Layer 7 of a small transformer language model trained on English Wikipedia (23 layers, counted from 0, width 128).
Take only the direct path to the model's output, skipping the later layers: a vector added to the residual stream pushes a token's score in proportion to its dot product with that token's output vector.

Output vectors of the tokens that the questions are about. A number n stands for n times 0.0046.
"ction": 33 -3 -16 26 31 -2 49 -27 -13 -48 -54 6 31 52 -57 8 1 53 4 -4 2 -35 -37 26 40 -21 -43 6 17 13 -15 -59 13 -3 27 47 -5 17 -33 -20 26 22 71 25 26 -14 -22 18 50 73 -28 -20 48 17 -21 -27 -36 -53 -13 -55 -63 -18 -12 46 6 25 40 -7 41 0 17 -56 -36 -26 -8 2 3 61 9 -34 12 50 -27 -26 22 -11 44 40 -24 -77 -71 -34 -46 -44 -3 9 65 -55 -2 7 2 -21 8 18 -8 -15 45 27 -16 57 -32 20 59 -19 26 35 10 -46 6 -38 -46 -22 45 18 -52 -8 38 -9
" Bowl": 39 -22 -19 12 22 43 -20 -15 -36 -20 -49 29 31 -9 41 -2 53 -17 9 -40 -38 1 -29 62 -3 -12 9 2 59 5 -45 -44 -71 -13 65 9 -30 6 -8 -14 7 25 -2 -21 32 10 29 19 27 45 -5 27 26 -15 21 0 23 16 -14 -21 -7 -26 -21 2 13 26 42 5 23 -19 -39 -22 44 31 -25 -31 27 -34 -2 -11 -34 13 -12 -17 22 -19 -3 8 -11 -28 -30 -27 -39 -59 -55 -13 33 -22 30 -67 -3 -11 52 50 -5 -29 -28 13 -3 45 -38 56 18 38 41 -58 -1 12 27 -6 -24 26 41 -12 31 -11 -22 -15
" Preceded": 53 -38 41 12 6 -4 20 16 3 -32 -93 41 19 35 71 20 51 -14 5 -49 53 -9 -21 16 -52 -25 27 16 -1 10 -5 31 -28 63 -14 -7 -3 -27 27 44 32 -23 26 -11 26 -51 -41 9 16 2 -42 -5 -29 -36 -12 -13 3 -67 -21 -18 -7 34 -13 24 -52 31 -7 44 -36 -18 -57 -27 2 28 -11 -35 12 48 8 -18 -55 85 -43 -32 20 -2 36 11 32 15 -39 3 40 -22 53 -79 23 20 -19 -57 -39 26 22 46 -6 74 -4 54 37 31 -42 4 30 -3 -1 -57 -41 -13 -58 -2 -17 7 44 21 -15 -18 -8 -13
" starring": -27 -25 -28 -3 19 15 10 -31 -43 26 -28 1 -18 54 4 14 41 10 74 -12 13 -37 21 -1 -41 -25 52 -35 46 8 18 13 -32 33 19 2 2 33 -16 -5 22 -15 50 4 -4 -66 -11 -66 -2 -9 10 14 -28 -14 32 -3 -36 -55 25 -13 -14 24 -29 -33 42 -7 34 15 -41 -37 5 -21 42 1 -8 27 1 -24 0 -33 -30 50 -84 -32 2 -40 -1 33 20 6 6 45 10 -17 -49 -46 54 42 -47 -56 6 -37 -16 63 -53 -1 8 28 49 37 -3 55 69 43 -31 3 -1 23 20 -25 -40 -8 19 -36 -4 34 55 -21
"uns": -12 -11 -9 -10 26 -9 48 -54 -41 -10 -59 26 5 -12 60 31 8 -5 43 -13 -12 29 -49 -10 -27 -40 9 30 -1 -25 -26 5 -41 54 -24 -48 -31 1 -9 -28 20 19 23 -13 46 -28 9 10 49 -1 -20 -22 7 43 -11 -30 -43 -1 70 -10 10 -24 -3 14 -22 37 43 -27 -22 53 -31 -37 0 15 1 -7 1 13 -21 29 -2 -3 -22 -37 -74 -13 -3 9 18 -3 -7 45 17 1 -5 -29 61 55 14 -62 59 30 -4 59 -22 38 11 -38 11 -25 4 37 50 21 37 -8 25 -65 -27 -20 -4 -66 19 71 -5 -3 -31 -14
" Register": -17 -59 20 -49 15 26 7 7 4 -53 -64 33 57 51 41 -16 52 18 -24 -22 24 -10 26 24 4 -20 -27 -9 51 18 -13 8 15 12 43 18 -20 -38 -15 -47 -3 22 58 -36 -1 -71 18 38 57 -19 -7 17 14 7 4 -13 -19 -14 68 -4 -25 -12 -8 23 13 2 -9 47 -36 3 -28 -25 -22 -6 -10 -51 13 3 17 -54 -17 49 -30 -12 4 -22 -42 -29 18 -3 -19 42 -20 -14 7 -57 33 4 0 -34 -62 37 7 33 7 -27 -4 29 24 -27 0 10 7 24 -1 21 24 -2 39 -24 -42 -39 7 32 19 6 26 -5
" Apps": 32 37 3 -37 3 -20 2 -8 -38 -42 -78 -14 -59 41 11 15 39 -10 -23 10 12 -11 -23 35 -13 -31 -6 -27 22 7 -56 -38 -30 -46 49 51 -44 -3 43 10 45 15 -26 -69 54 25 -40 17 38 55 -21 22 17 12 -25 -6 -32 8 -4 -10 -16 5 -16 12 -40 48 5 41 -37 0 -28 -39 36 36 -27 -44 82 24 14 -14 4 59 -32 -35 35 -37 -20 61 -14 -47 -62 28 -21 -4 -52 32 68 -5 -1 -18 -21 2 41 47 12 -36 -47 37 49 -86 45 1 82 38 43 40 12 -41 37 -61 -58 -28 17 46 20 -12 3 -6
"ne": 23 -62 25 -28 35 17 35 -3 -39 -6 -23 -29 -10 -9 -3 -12 -6 -10 10 -51 -16 -33 17 30 38 -21 28 7 30 39 61 34 -44 13 6 -11 16 -36 9 16 -33 -1 41 -46 7 -54 -36 -13 21 58 1 25 6 -34 -2 -2 -14 -22 -31 -1 -14 -42 -7 -40 -31 -4 30 3 -12 16 6 1 5 -35 -7 24 -6 22 29 63 15 -34 -9 50 29 62 1 20 3 -1 -41 -40 31 31 -31 4 50 12 -79 -37 46 -38 -16 -4 -34 36 -13 12 -22 7 -53 5 34 4 2 -38 -7 34 41 39 -33 -25 47 15 1 50 -30 -6
" later": -14 41 -32 -6 -5 0 -25 -18 -33 -2 20 46 7 62 16 -5 15 2 48 -42 -28 -22 11 0 8 -12 -33 -7 -15 13 14 6 -14 -9 -25 38 7 -34 11 36 -20 -8 21 -27 11 -9 -38 -38 16 25 -22 28 20 -58 43 -21 -3 22 3 -26 -26 4 -23 32 38 -24 -29 -7 -10 8 -12 -28 -3 -5 25 -5 -1 45 -44 41 -70 20 -44 -11 28 -31 31 27 -18 -23 -3 44 10 11 60 -45 26 -22 -34 -27 -6 -23 -15 21 22 -5 35 41 -1 7 -5 -28 15 10 41 -16 30 -32 9 28 13 -13 8 12 -14 -14 39 -3
" segment": -40 -15 -26 -34 18 31 32 -32 -34 37 -17 13 2 0 -12 -26 30 0 60 13 10 -4 -13 32 -16 -32 -27 -3 -18 -6 -4 -12 6 15 13 10 -6 20 21 14 60 42 60 -25 -31 -35 0 20 39 10 -30 24 32 45 -14 -5 7 2 -23 -23 -9 -29 -34 -14 20 -20 34 21 -10 -9 -3 -24 24 42 -28 -23 2 25 3 -16 -18 44 -51 -48 48 12 -11 10 -25 -21 8 18 -35 -14 -24 -32 50 26 -2 -19 -51 22 -20 15 -11 -3 -17 11 7 -4 22 -25 28 12 15 12 -15 18 15 8 -30 -42 15 -25 7 3 10 -7
" Density": 27 -9 35 -35 17 47 34 -12 10 -20 -85 9 18 54 -4 5 48 -32 -27 -32 -5 -30 -10 6 -15 -32 -19 -14 58 -1 -62 -1 -34 -27 22 -21 -10 -3 -41 -28 15 -10 1 -15 45 -93 23 37 36 29 -13 35 -9 40 -17 16 -38 -39 7 23 -51 29 -42 -9 74 40 53 12 -44 -59 4 12 33 2 -42 -58 63 -6 2 -7 -20 54 -34 -18 -17 16 26 3 22 -19 -15 -8 -48 -34 -42 -41 26 -15 1 -42 8 45 5 10 -6 26 -4 44 61 -1 60 21 56 32 -3 -51 31 -23 27 -62 -11 -1 23 5 21 63 -13 -20

Output weights of attention head 2. The head adds the sum of these rows, row i times number i of z. A number n stands for n times 0.0073.
o0: -19 -9 67 27 -1 -31 -13 16 48 21 -48 -13 -59 4 -20 12 22 -15 59 -2 5 33 -5 -13 -20 -16 -2 -17 31 -16 -4 -8 6 24 -32 -28 17 -49 -26 -13 -5 -11 20 -23 -17 -10 -32 -13 -32 9 -4 21 -2 16 7 -10 -4 6 21 -1 44 18 -23 27 17 11 -7 -23 10 3 2 -4 -12 -2 26 20 24 -13 19 13 40 23 17 2 9 42 12 31 -2 5 8 9 -42 11 -7 9 7 35 30 18 9 -35 -21 -43 12 -14 23 -13 -7 -10 18 -50 28 22 -22 -19 -11 -22 -6 9 6 12 -7 34 -42 1 -45 -65
o1: -4 -41 21 -18 -37 19 9 2 -35 -24 -36 -9 28 5 -48 28 21 11 -27 14 42 -17 -7 15 20 -19 -21 35 16 -14 -13 1 14 5 1 34 41 17 -1 -29 -1 17 -17 0 4 12 -14 14 5 -5 -29 4 -11 45 -12 29 -28 36 -40 30 7 -4 9 -12 5 -24 -21 14 -10 -20 11 -19 -17 -41 10 -11 24 -33 -18 -17 0 39 -12 -3 17 36 2 3 12 21 28 -28 25 -31 -1 -30 20 7 5 2 -35 1 29 -34 -28 3 28 6 14 47 22 10 10 -47 29 23 34 -2 -1 -13 -22 -14 -32 34 -22 -9 -20 9
o2: 13 -10 -2 13 -15 -27 0 6 -6 19 7 13 15 -12 -23 -40 -5 -3 -16 7 -10 -5 22 -23 -15 16 1 5 24 -37 15 -7 16 41 -24 -11 17 -33 -24 11 -1 -33 -13 -2 36 -30 5 39 -1 7 -46 17 14 21 12 -4 21 22 0 -22 -6 -29 27 8 -25 -12 48 11 5 8 -4 14 15 -42 3 49 -56 3 20 -4 12 -3 -20 -28 2 16 19 32 8 13 -8 5 6 26 29 -6 -6 7 -42 -36 -17 43 10 9 -26 -16 -5 0 0 10 4 22 -12 -23 -13 4 -4 9 9 4 8 2 -34 1 0 18 -28 8
o3: -22 10 24 -6 -56 11 -42 54 21 -23 -50 2 20 -52 -20 26 93 -1 -15 -27 -30 3 -3 -3 -16 10 -1 1 75 -19 -19 -9 -13 -3 -48 35 10 18 1 28 -9 -43 -14 -39 22 -26 37 15 6 -42 15 23 -37 -9 -24 -40 -10 -28 -2 22 -16 -11 -66 -3 4 6 22 7 3 -12 33 16 23 -9 8 8 31 -11 6 -46 58 24 -8 -9 -19 42 -13 33 -5 28 17 13 -31 6 3 17 -51 -19 22 31 7 2 55 11 61 18 22 -25 33 23 14 9 54 37 -12 -44 0 -41 12 -25 -18 23 20 -21 -15 -3 -58 -58
o4: -18 3 24 17 32 16 15 -22 4 15 32 -3 18 1 -9 40 -21 -13 37 -12 -11 10 -9 13 22 -14 3 -10 -47 16 33 -6 -5 9 -24 23 17 -17 -19 -11 -11 -5 -8 -11 16 12 19 -29 -26 0 28 -19 0 -14 16 8 -16 -29 4 16 15 -17 44 10 -30 -11 8 -22 10 19 -22 -16 -7 -12 -25 -6 22 22 -22 14 -21 19 23 1 -17 31 -15 -16 -32 -13 30 15 -19 27 9 3 -26 1 12 6 39 -6 0 23 0 23 17 -13 1 0 -24 5 -42 -17 -7 -4 -33 -6 -3 -32 25 -29 -17 -22 1 -4 32 21
o5: -43 16 -2 -12 -13 31 18 -13 -16 -6 -41 2 6 -4 -62 4 -17 -17 36 9 -6 27 -8 15 7 38 -28 6 9 47 -24 33 9 -3 6 31 3 -10 9 22 1 -21 7 -35 -24 31 3 9 -6 -21 -39 19 1 59 -28 14 7 18 -7 -25 10 -27 -8 7 -10 0 17 -82 -4 15 48 -23 27 -45 24 -12 -15 0 -6 -14 -30 -8 10 3 31 3 -2 24 -41 17 13 33 -3 20 7 -7 53 -27 -59 19 11 34 47 -3 28 -45 27 -27 -10 -37 -24 -30 46 -41 0 -1 31 7 13 20 15 9 -32 -9 3 -10 -8 13
o6: 30 6 -7 -42 -11 15 14 -27 38 13 7 24 -14 1 13 -11 23 -43 30 -26 23 -29 26 18 8 -7 -18 10 -25 -30 7 -15 30 -1 -12 -7 20 15 4 -43 48 -2 13 19 21 7 -26 -27 -5 57 24 -13 3 -13 23 13 11 3 -14 5 -4 0 -46 34 -3 -13 6 7 18 6 11 -10 -6 34 -16 -2 10 -1 21 -10 10 -52 -19 27 17 -1 10 -8 5 14 -31 -41 -39 14 10 -19 43 70 -7 -5 -39 -2 -42 17 30 14 -11 7 -13 -10 21 1 16 6 -1 -41 -17 10 -39 -10 -13 -22 -32 -33 30 15 -37 10
o7: -18 -25 2 14 4 -6 -29 -36 -25 -11 -2 21 -24 2 -15 2 -26 -13 21 20 -19 -37 41 37 46 18 11 -18 26 26 40 -20 -27 14 12 3 5 63 32 34 -32 22 -5 4 0 -5 -17 -19 -13 6 34 -3 -16 26 -9 30 -6 14 24 -14 -35 -8 -26 -22 9 22 36 -17 -6 -5 56 10 12 8 -15 1 -43 -16 2 8 -17 -15 38 25 -8 -6 -10 35 -37 -16 22 9 -26 21 -18 50 70 -32 25 -17 -76 -42 -6 10 -40 -2 -44 34 -5 -16 36 -17 -1 24 5 -15 -2 16 -13 13 29 -35 -11 -34 7 -27 38 -51
o8: -48 15 4 29 0 11 -48 -7 1 -42 -43 1 -9 20 4 13 53 -1 -25 -19 -11 -9 8 17 2 19 -26 13 -3 -31 -26 -10 21 7 -11 22 -15 -4 51 -8 20 26 -6 -4 19 8 16 3 38 -55 30 6 -11 -8 -11 9 10 43 14 -35 0 4 -32 18 21 -4 -12 17 -1 -31 1 14 -25 14 -25 13 44 -5 5 2 5 -4 47 -14 19 -22 23 -8 16 -22 4 -16 -12 -3 -62 8 -24 -47 4 0 -18 -9 -25 -16 2 7 -10 2 44 4 17 -44 48 39 -19 -15 2 26 -18 -17 0 22 25 54 28 -14 3 -53
o9: 25 -19 -36 -24 4 -14 -14 4 -30 1 26 36 2 10 25 -14 -16 -10 -5 -11 7 5 -10 -1 12 60 5 57 -8 0 13 -14 -17 -3 25 -16 11 37 -30 35 18 7 48 5 -2 -33 2 12 -52 -25 -7 30 -58 -8 9 10 8 -20 19 2 -7 -1 -38 -23 -3 -12 10 13 -4 -41 -14 13 4 24 -24 28 54 -1 20 19 11 -56 -34 11 -11 -41 -12 -11 -7 8 -5 39 -1 33 -14 -10 7 5 3 33 -34 -23 -4 -18 -15 -3 27 28 13 26 66 -58 -14 -10 -13 -8 -24 -8 18 29 2 -17 -4 -48 -1 44 36 -12
o10: 2 -23 -8 -27 19 -55 10 -18 4 1 4 -12 -16 12 9 -31 -2 40 -20 -24 -2 -5 35 2 -30 10 -7 -4 -4 -14 -15 12 14 17 40 -26 7 20 -48 35 18 11 19 24 -15 -10 11 -14 -3 8 -11 -44 -44 26 -38 -5 -13 39 19 0 20 42 -48 -17 -9 21 -18 1 1 0 -2 32 25 12 0 9 -37 11 25 -7 5 0 -2 -4 -3 -26 10 46 20 28 6 -15 22 -43 -17 -11 -12 -33 -1 16 -19 31 -14 32 -6 13 30 -17 13 -8 -15 -5 22 -10 0 -10 -9 13 -29 13 -7 -10 -15 9 43 1 3 30
o11: -10 2 -34 -30 -1 14 27 -2 14 -11 27 67 -16 15 12 -94 0 -12 -7 14 -14 -39 46 36 37 26 -30 -14 -14 -46 -13 19 33 -4 28 12 0 36 -3 12 27 32 4 3 -56 38 -46 -27 -22 5 -23 3 33 27 -15 -20 13 39 13 25 39 -23 -45 10 -57 31 -3 -18 -24 -25 27 -4 -2 40 -29 1 5 -17 37 -18 13 33 21 1 27 -25 -15 -18 18 33 -32 -35 -5 -1 -1 -21 23 30 -27 11 9 16 -10 -52 -4 -11 35 -3 -12 -26 27 -51 -3 -62 8 10 11 3 -13 12 18 -9 -34 27 18 11 -17 15
o12: -11 -10 56 0 -32 -14 -9 -29 -22 6 39 -4 -24 -4 8 20 -58 5 53 -46 -2 -15 -25 -47 -5 31 48 15 -36 -6 11 -4 33 40 -17 -23 26 3 0 21 -8 -29 -9 10 21 -17 28 11 -17 -2 38 -24 -41 7 22 -48 34 -31 -17 -54 -3 48 59 -21 25 -19 40 -44 -5 -22 -40 -39 -2 -14 30 45 27 27 -20 -22 7 39 29 40 -51 52 3 7 15 -2 8 60 29 -20 35 -35 -40 13 -32 -6 4 11 -16 18 -11 31 19 22 -22 39 -36 4 -3 -23 -10 -19 -40 -66 -11 30 4 -2 4 -4 4 25 9 18
o13: -20 5 -19 -2 -4 -4 1 5 14 -40 27 -16 5 25 11 -2 55 0 -54 7 37 17 6 -4 9 33 -11 22 19 -15 -19 -46 -11 -22 -7 -24 -8 -21 -14 12 21 7 -15 22 -21 -9 -19 18 10 -33 -7 -8 -61 5 -5 22 12 -15 24 -16 0 8 -34 -1 -3 3 37 3 13 -42 6 17 -9 16 22 -13 30 -1 16 -6 -21 15 3 23 23 -13 8 -19 34 -11 -25 23 33 -15 36 -11 -9 -5 27 3 -3 9 -18 9 15 -16 -6 -21 3 -8 27 -46 2 9 -15 -22 22 -4 4 6 -16 25 -26 0 -9 28 30 -9
o14: -11 19 -23 -3 -32 5 -9 -2 0 -20 4 -13 14 -13 17 9 7 -20 -25 10 -22 -6 -17 15 15 37 36 17 -37 -20 11 0 35 3 -26 11 -22 -25 31 -12 -5 -29 -17 12 6 0 18 29 -31 6 -28 2 -1 -29 42 5 29 -12 -6 -20 -2 35 37 4 8 19 39 8 -20 -20 -1 29 -2 9 -9 18 -5 17 -1 30 17 -15 15 -51 -9 2 11 -6 7 -18 -8 -33 -46 2 31 -31 24 34 -18 -15 -12 5 -21 4 10 3 -12 25 -11 29 -19 8 -18 -7 -32 -20 52 13 31 42 -51 13 -16 5 -5 -6 -3 -15
o15: -7 -31 1 20 -38 28 29 -5 -2 -25 -22 18 30 12 -22 -13 -17 -23 27 21 5 -3 -20 0 0 9 -18 14 9 23 36 17 44 34 -19 26 11 16 21 10 -5 26 -25 5 16 8 -13 44 -31 3 -27 34 27 -15 -17 42 -32 3 11 -26 -30 -5 7 -3 7 -3 1 10 12 -9 -29 -7 -67 -40 31 -16 15 -3 25 -20 -13 57 -37 14 -3 9 5 -1 18 -19 4 11 9 -15 20 -25 22 -40 -1 2 -71 -10 7 -15 -27 -13 -16 -3 0 -5 -17 -3 29 34 -34 0 14 27 -14 24 -51 -2 16 -15 -12 2 17 9
o16: 4 -29 22 -36 -50 -13 3 12 -7 16 -22 10 2 8 -30 -7 56 -6 5 -22 30 -12 -10 18 -20 6 -29 39 27 1 15 2 27 -21 -17 8 -10 11 6 -44 3 18 8 -20 2 -36 -28 15 -9 -23 -7 2 16 40 -8 -5 -45 15 -3 39 15 32 -74 -49 39 -34 -4 -1 33 -36 29 -15 5 -21 32 -5 79 -15 -10 7 18 -9 -14 -14 -6 1 -42 5 -2 28 19 13 -17 12 -2 -1 5 12 12 63 1 1 27 -24 1 13 7 -12 2 24 16 20 30 -54 -1 -5 4 5 14 -18 -13 -3 -10 11 3 -17 -30 18
o17: 35 1 7 -23 -2 16 22 14 6 7 16 -15 2 -8 -3 11 -1 -2 18 -10 -23 -35 -9 5 32 -14 -8 3 19 -32 10 -3 -11 6 8 -6 -33 8 11 -24 0 -16 -31 5 -34 -42 20 -1 12 28 4 -29 -17 -2 -8 -43 12 -1 -7 -32 -45 56 -4 -42 -10 1 19 8 26 -13 24 21 0 7 -11 8 -6 34 -24 -10 0 89 40 -19 -22 -19 18 -11 8 -39 16 -36 -2 -21 56 17 4 17 29 11 -5 -11 35 32 27 15 -8 5 -3 30 -67 66 -5 -4 -9 -27 -1 -11 -6 17 -31 15 34 -24 -12 -27 -16 -5
o18: -12 43 -24 -4 12 33 7 19 -1 30 10 28 -12 3 15 12 -84 -20 11 11 -15 -45 -6 30 -28 0 69 15 -12 -13 18 6 16 -6 -14 -31 4 34 20 5 -14 -16 -30 36 -24 26 -24 -17 9 26 4 35 22 -34 19 -5 -44 -16 7 -39 36 -44 74 -6 -67 8 -19 -3 -22 24 26 -11 -23 39 3 -19 -5 -27 -22 20 -4 35 7 -8 -64 19 -18 -30 -41 0 1 18 -20 2 -1 29 14 -30 1 -24 75 -17 28 -34 7 -1 -3 19 -35 -24 -26 26 -31 -25 31 -20 -5 17 26 22 22 -39 13 36 33 0 -3 32
o19: 6 8 65 42 -30 -50 68 -5 -59 -24 -37 -14 7 -22 5 -9 -18 22 0 -24 -19 23 -14 32 12 25 -10 14 -4 -23 1 34 -23 -19 19 17 19 -25 -15 -12 -40 26 34 -12 -25 5 -10 1 -42 -12 -16 -24 21 23 37 -14 -5 -30 42 18 -1 -9 19 -16 2 -9 8 -13 43 20 -13 -38 3 -15 -7 -6 -32 20 -24 25 26 -3 55 27 -7 8 -2 49 -15 -4 5 26 -15 7 0 15 -20 -23 -3 9 25 21 -2 -20 -35 12 75 14 -5 -19 -57 -14 -22 -14 -19 25 -26 9 31 -6 1 18 -39 -23 -9 22 6 17
o20: 9 -19 12 1 8 -4 -12 11 -28 -52 17 56 -32 -10 0 -24 -9 33 10 2 -12 -34 38 2 2 -17 13 24 2 -47 -22 -32 0 3 21 60 22 -30 3 26 2 -35 -22 48 -5 10 -27 -15 40 -31 23 0 -14 1 -19 -20 -4 19 -6 5 10 -3 19 24 -13 22 -11 31 3 -6 -16 31 -28 -35 -2 5 19 6 35 -5 7 11 -20 49 -28 26 -47 22 25 13 -8 12 32 16 19 -45 -28 12 -19 -12 4 -2 -12 -28 -7 16 24 36 0 -44 5 23 -12 -35 12 -1 2 6 -14 -20 -18 -36 -26 32 44 5 -36 4
o21: -3 -41 -3 42 47 -12 -19 -13 53 1 -75 8 -30 22 34 25 -26 24 -33 -6 34 50 -20 -49 -30 -12 -17 57 21 1 -26 1 7 23 23 2 -20 4 -31 -20 -22 35 8 3 34 -10 5 -27 9 -24 48 24 -25 3 2 1 -50 -8 -2 -46 38 -3 44 -10 20 -14 -36 -20 17 32 -10 15 31 -4 -16 35 -1 22 20 13 -41 -30 -23 12 -19 -39 5 -12 24 20 13 5 28 -37 -5 -16 -1 9 -27 -16 23 -30 -61 12 -5 36 -3 21 23 24 -8 -19 4 -11 1 -33 -17 40 -20 25 -12 -7 -17 7 26 39 -1 -2
o22: 6 14 7 2 -1 36 -22 -3 43 10 -35 -13 16 -18 -14 2 50 -21 0 14 -16 11 -17 12 28 -18 -37 19 -6 21 -27 -4 4 -63 -1 -5 -10 8 16 -22 9 -13 14 4 -18 52 21 -12 9 12 12 16 -13 26 3 -16 4 -35 7 18 16 -29 -46 13 -31 19 8 8 5 -8 -14 -18 14 11 -6 -6 54 59 22 -61 -14 37 -9 4 -5 -9 -17 -25 28 11 -6 -22 -32 4 36 -8 -23 -26 8 29 4 18 -8 10 43 45 -18 16 -16 0 24 -15 21 1 5 -3 -7 6 -6 -7 -11 -21 -9 6 11 -13 -61 -32
o23: 7 -14 5 9 -22 -10 34 15 23 -9 5 5 33 -25 9 -32 33 -3 -5 -22 -17 -13 23 13 -7 7 2 39 30 -29 -23 31 40 -14 20 -9 -30 24 3 -9 24 -5 -18 -49 22 1 -21 8 -6 12 14 9 39 27 -7 -17 9 17 -20 30 -44 1 -40 -18 17 0 27 0 44 -23 20 -18 -8 -32 -9 11 0 -5 -3 -46 28 38 -1 -5 -17 -16 1 -24 11 -16 12 -17 -38 7 20 -9 -13 -21 37 -36 -42 -32 8 17 6 -14 -1 -34 13 58 -28 8 4 21 30 7 -8 26 -1 12 29 -16 -24 -33 19 -18 -14 9
o24: -18 -2 23 24 41 -29 1 -1 -27 16 30 -11 23 -8 24 -7 -11 -9 -8 7 -7 -5 -18 -27 -5 -27 18 38 -46 -10 -7 21 -16 20 -44 7 49 -9 -35 51 55 15 -45 -16 21 8 -31 -13 3 11 15 -32 -13 -71 0 34 38 -5 21 -35 10 1 46 -6 -13 -64 7 14 21 9 -14 -40 51 -9 9 -7 -21 -19 -8 28 -51 14 1 -53 17 7 32 10 -21 -41 64 16 22 -22 -33 -9 43 -23 -8 -7 10 -6 -11 26 -40 0 4 23 23 26 -21 41 -41 -18 -72 -24 10 -8 -18 16 67 2 -33 35 40 21 28 8
o25: -4 25 -6 4 -3 -3 -40 -1 -25 10 15 36 1 -33 19 -10 -15 -24 12 -19 -29 39 -59 -21 16 45 -13 -9 1 2 11 9 43 -10 -36 -21 -37 -29 54 -5 7 3 -11 -35 -12 2 -34 18 2 -18 -30 19 -11 -54 7 -17 9 -40 3 4 -9 -42 21 28 -20 22 -18 15 -33 -10 -21 37 -2 -32 -71 27 18 2 47 53 2 2 32 37 14 39 31 33 -8 -33 -21 -10 46 -21 -15 -8 25 -5 -3 5 43 -1 3 -44 38 21 3 1 54 -28 7 -14 4 50 -14 -16 -38 17 16 6 -3 45 5 10 -32 -1 43 -21
o26: 2 28 35 21 -19 -2 2 -40 35 -34 -32 -13 -5 3 7 1 3 -26 -18 0 8 -16 4 8 5 -16 -27 -7 40 -6 -37 -33 20 -3 9 13 -21 21 1 -3 -30 22 -14 24 17 -19 17 40 -1 0 38 10 -34 31 30 -24 11 9 37 9 -48 -31 16 2 0 -5 17 -17 12 14 27 35 9 9 -23 -12 -27 44 15 -30 27 -3 -11 20 5 -10 13 -22 27 -49 -29 -29 -15 19 5 -9 -32 19 -21 14 -5 12 -25 -17 7 -16 57 19 10 -43 37 5 -8 1 29 -16 -23 -12 22 -10 -9 4 7 12 6 10 -32 -34
o27: -1 -23 -25 15 17 7 -1 15 42 15 -51 14 -8 27 -20 -10 -9 18 -29 9 -13 4 -24 8 -16 8 14 10 28 50 -16 25 -22 6 6 -27 -10 -13 6 -25 -16 -11 -36 -19 35 -18 27 14 -11 2 5 -13 27 -26 -12 25 24 5 19 25 -17 12 0 -6 -26 2 23 17 11 -14 9 9 -2 42 -17 8 2 18 -15 37 49 -51 -6 15 26 -11 8 -46 -23 -57 -15 -23 -11 -4 -9 -8 21 -41 26 -23 -5 -21 30 19 49 0 4 -15 -5 -22 0 21 -21 34 19 -23 -20 -2 32 18 -13 -3 29 -1 -15 -65 18 -2
o28: 12 4 8 -24 14 -6 -7 -12 6 4 15 18 -37 -6 17 -8 14 -15 5 -31 14 -23 35 -32 1 -19 6 -21 11 -16 -35 24 -17 16 7 -24 13 2 18 10 0 2 -15 29 43 23 -10 -16 18 -2 34 -17 -24 -15 -2 4 29 -27 28 -12 6 -28 15 10 -37 -13 -8 3 6 3 8 -1 2 8 -38 8 -13 -7 8 -20 -20 -28 -21 18 19 -18 -41 15 11 -25 -1 32 21 52 -36 2 12 -4 -9 2 -16 -2 -5 41 13 -5 25 21 -3 -13 26 -8 24 22 -27 -24 -22 -12 23 -20 37 -22 1 -5 26 0 8 20
o29: -16 0 -20 17 16 24 -8 -47 -53 -15 70 -29 -6 4 -14 8 -45 -13 -13 0 6 -4 -12 -4 -22 -16 33 18 16 17 -3 2 15 47 -16 7 3 9 15 23 35 5 5 4 -47 -14 -1 -21 -51 -6 -14 17 -44 -7 -53 11 -6 14 0 1 10 2 -7 -4 41 -6 3 2 -11 1 -12 50 22 23 89 50 -24 23 -33 11 -24 17 9 -68 -46 -4 0 10 -21 34 15 21 -3 -16 14 -15 -21 30 26 14 -35 19 7 26 -7 2 -1 -13 -32 21 -6 4 9 7 -5 48 -19 40 -16 16 -22 6 26 -44 11 -13 24 -77
o30: -12 21 4 -13 5 -46 2 -24 -26 -21 -58 17 -20 -30 7 26 -18 -16 -32 4 -19 17 9 -12 -12 15 44 16 76 -3 -38 2 -27 -11 8 -6 10 -25 -32 2 -2 -12 -7 8 46 28 4 4 29 -7 24 -14 -15 -13 -29 -26 -6 22 -19 12 -2 24 5 16 -6 18 -33 -3 38 -25 -48 19 -21 -16 -41 27 -10 9 41 30 -2 -8 -25 46 20 32 8 21 -8 35 14 21 36 9 10 -23 6 -17 10 9 18 21 -55 1 41 -29 31 4 -4 -28 0 2 8 44 28 -32 32 2 -47 8 -7 35 -44 10 5 -10 19 -72
o31: -26 14 25 -17 29 6 -29 1 -35 10 -14 -4 -11 -12 -28 73 2 -8 -7 16 -16 -31 -23 -30 -19 6 -6 47 -25 20 14 -31 52 -3 -37 -26 -6 -27 -31 35 -21 -30 -16 -51 -14 8 20 47 -49 21 -25 4 -49 -7 -43 15 10 17 -32 12 9 12 -3 -3 22 -15 -18 -6 4 7 16 35 10 17 -19 -9 -25 16 -15 -16 -28 22 34 -49 -14 45 21 13 -22 4 3 22 -31 39 -22 49 9 78 2 15 23 42 -4 23 16 -11 27 8 4 -21 0 4 -5 2 -34 -1 6 9 -4 -24 18 26 49 46 20 -12 -15 -72

Each question shows a token from some text and the vector z that the head gathered there. A number n stands for n times 0.024.

"ia": -8 24 21 21 2 19 0 -1 8 -15 -18 30 -1 -2 26 3 4 -33 0 21 -10 -25 -14 15 22 -3 14 -23 -3 8 2 -11
Pushed down most: " Preceded"

"ray": -17 7 0 -11 -1 -8 -4 -14 -11 8 -4 -1 -9 -13 4 -5 4 2 -6 10 -8 -8 -6 1 -15 -6 0 6 -9 3 -22 -14
Pushed down most: " Preceded"

"an": -42 4 -22 -57 13 11 -11 -17 15 12 5 32 -16 -20 25 6 -1 -14 6 -17 0 -17 10 -9 6 14 -36 20 -24 34 -9 1
Pushed down most: " Density"

".": -9 5 3 -3 -5 -14 -1 -3 -4 11 -1 -9 15 -7 0 -9 -9 3 1 -4 1 -12 -13 -10 -3 -5 -7 -6 3 5 -14 -6
Which of these tokens does it push up most? " starring"

"-": -19 15 -1 -1 7 -12 -11 -32 9 4 -7 -31 45 8 -6 -2 6 0 -5 -1 -1 -8 -18 -6 18 5 -11 -6 6 -4 -12 -11
Which two tokens does it push up most, strongest first? " Preceded", " starring"

"io": -10 1 0 0 -2 -22 -3 -1 4 -2 -3 -3 10 7 3 2 -14 4 1 -3 9 -4 2 7 -4 11 1 9 7 -2 -2 -6
Which of these tokens does it push up most? " Preceded"

" their": -10 6 2 15 12 -13 -8 -10 -16 -19 7 -22 28 -10 -7 -10 -20 19 -6 5 21 -3 -2 -10 7 28 13 -9 4 15 14 1
Which three tokens does it push up most, strongest first? " Preceded", "uns", "ne"

" with": -19 5 0 -5 0 -26 6 16 9 -2 -5 -12 -14 19 8 16 2 18 -8 7 -9 -11 -2 8 3 5 -2 6 3 6 -3 -16
Which of these tokens does it push up most? " Bowl"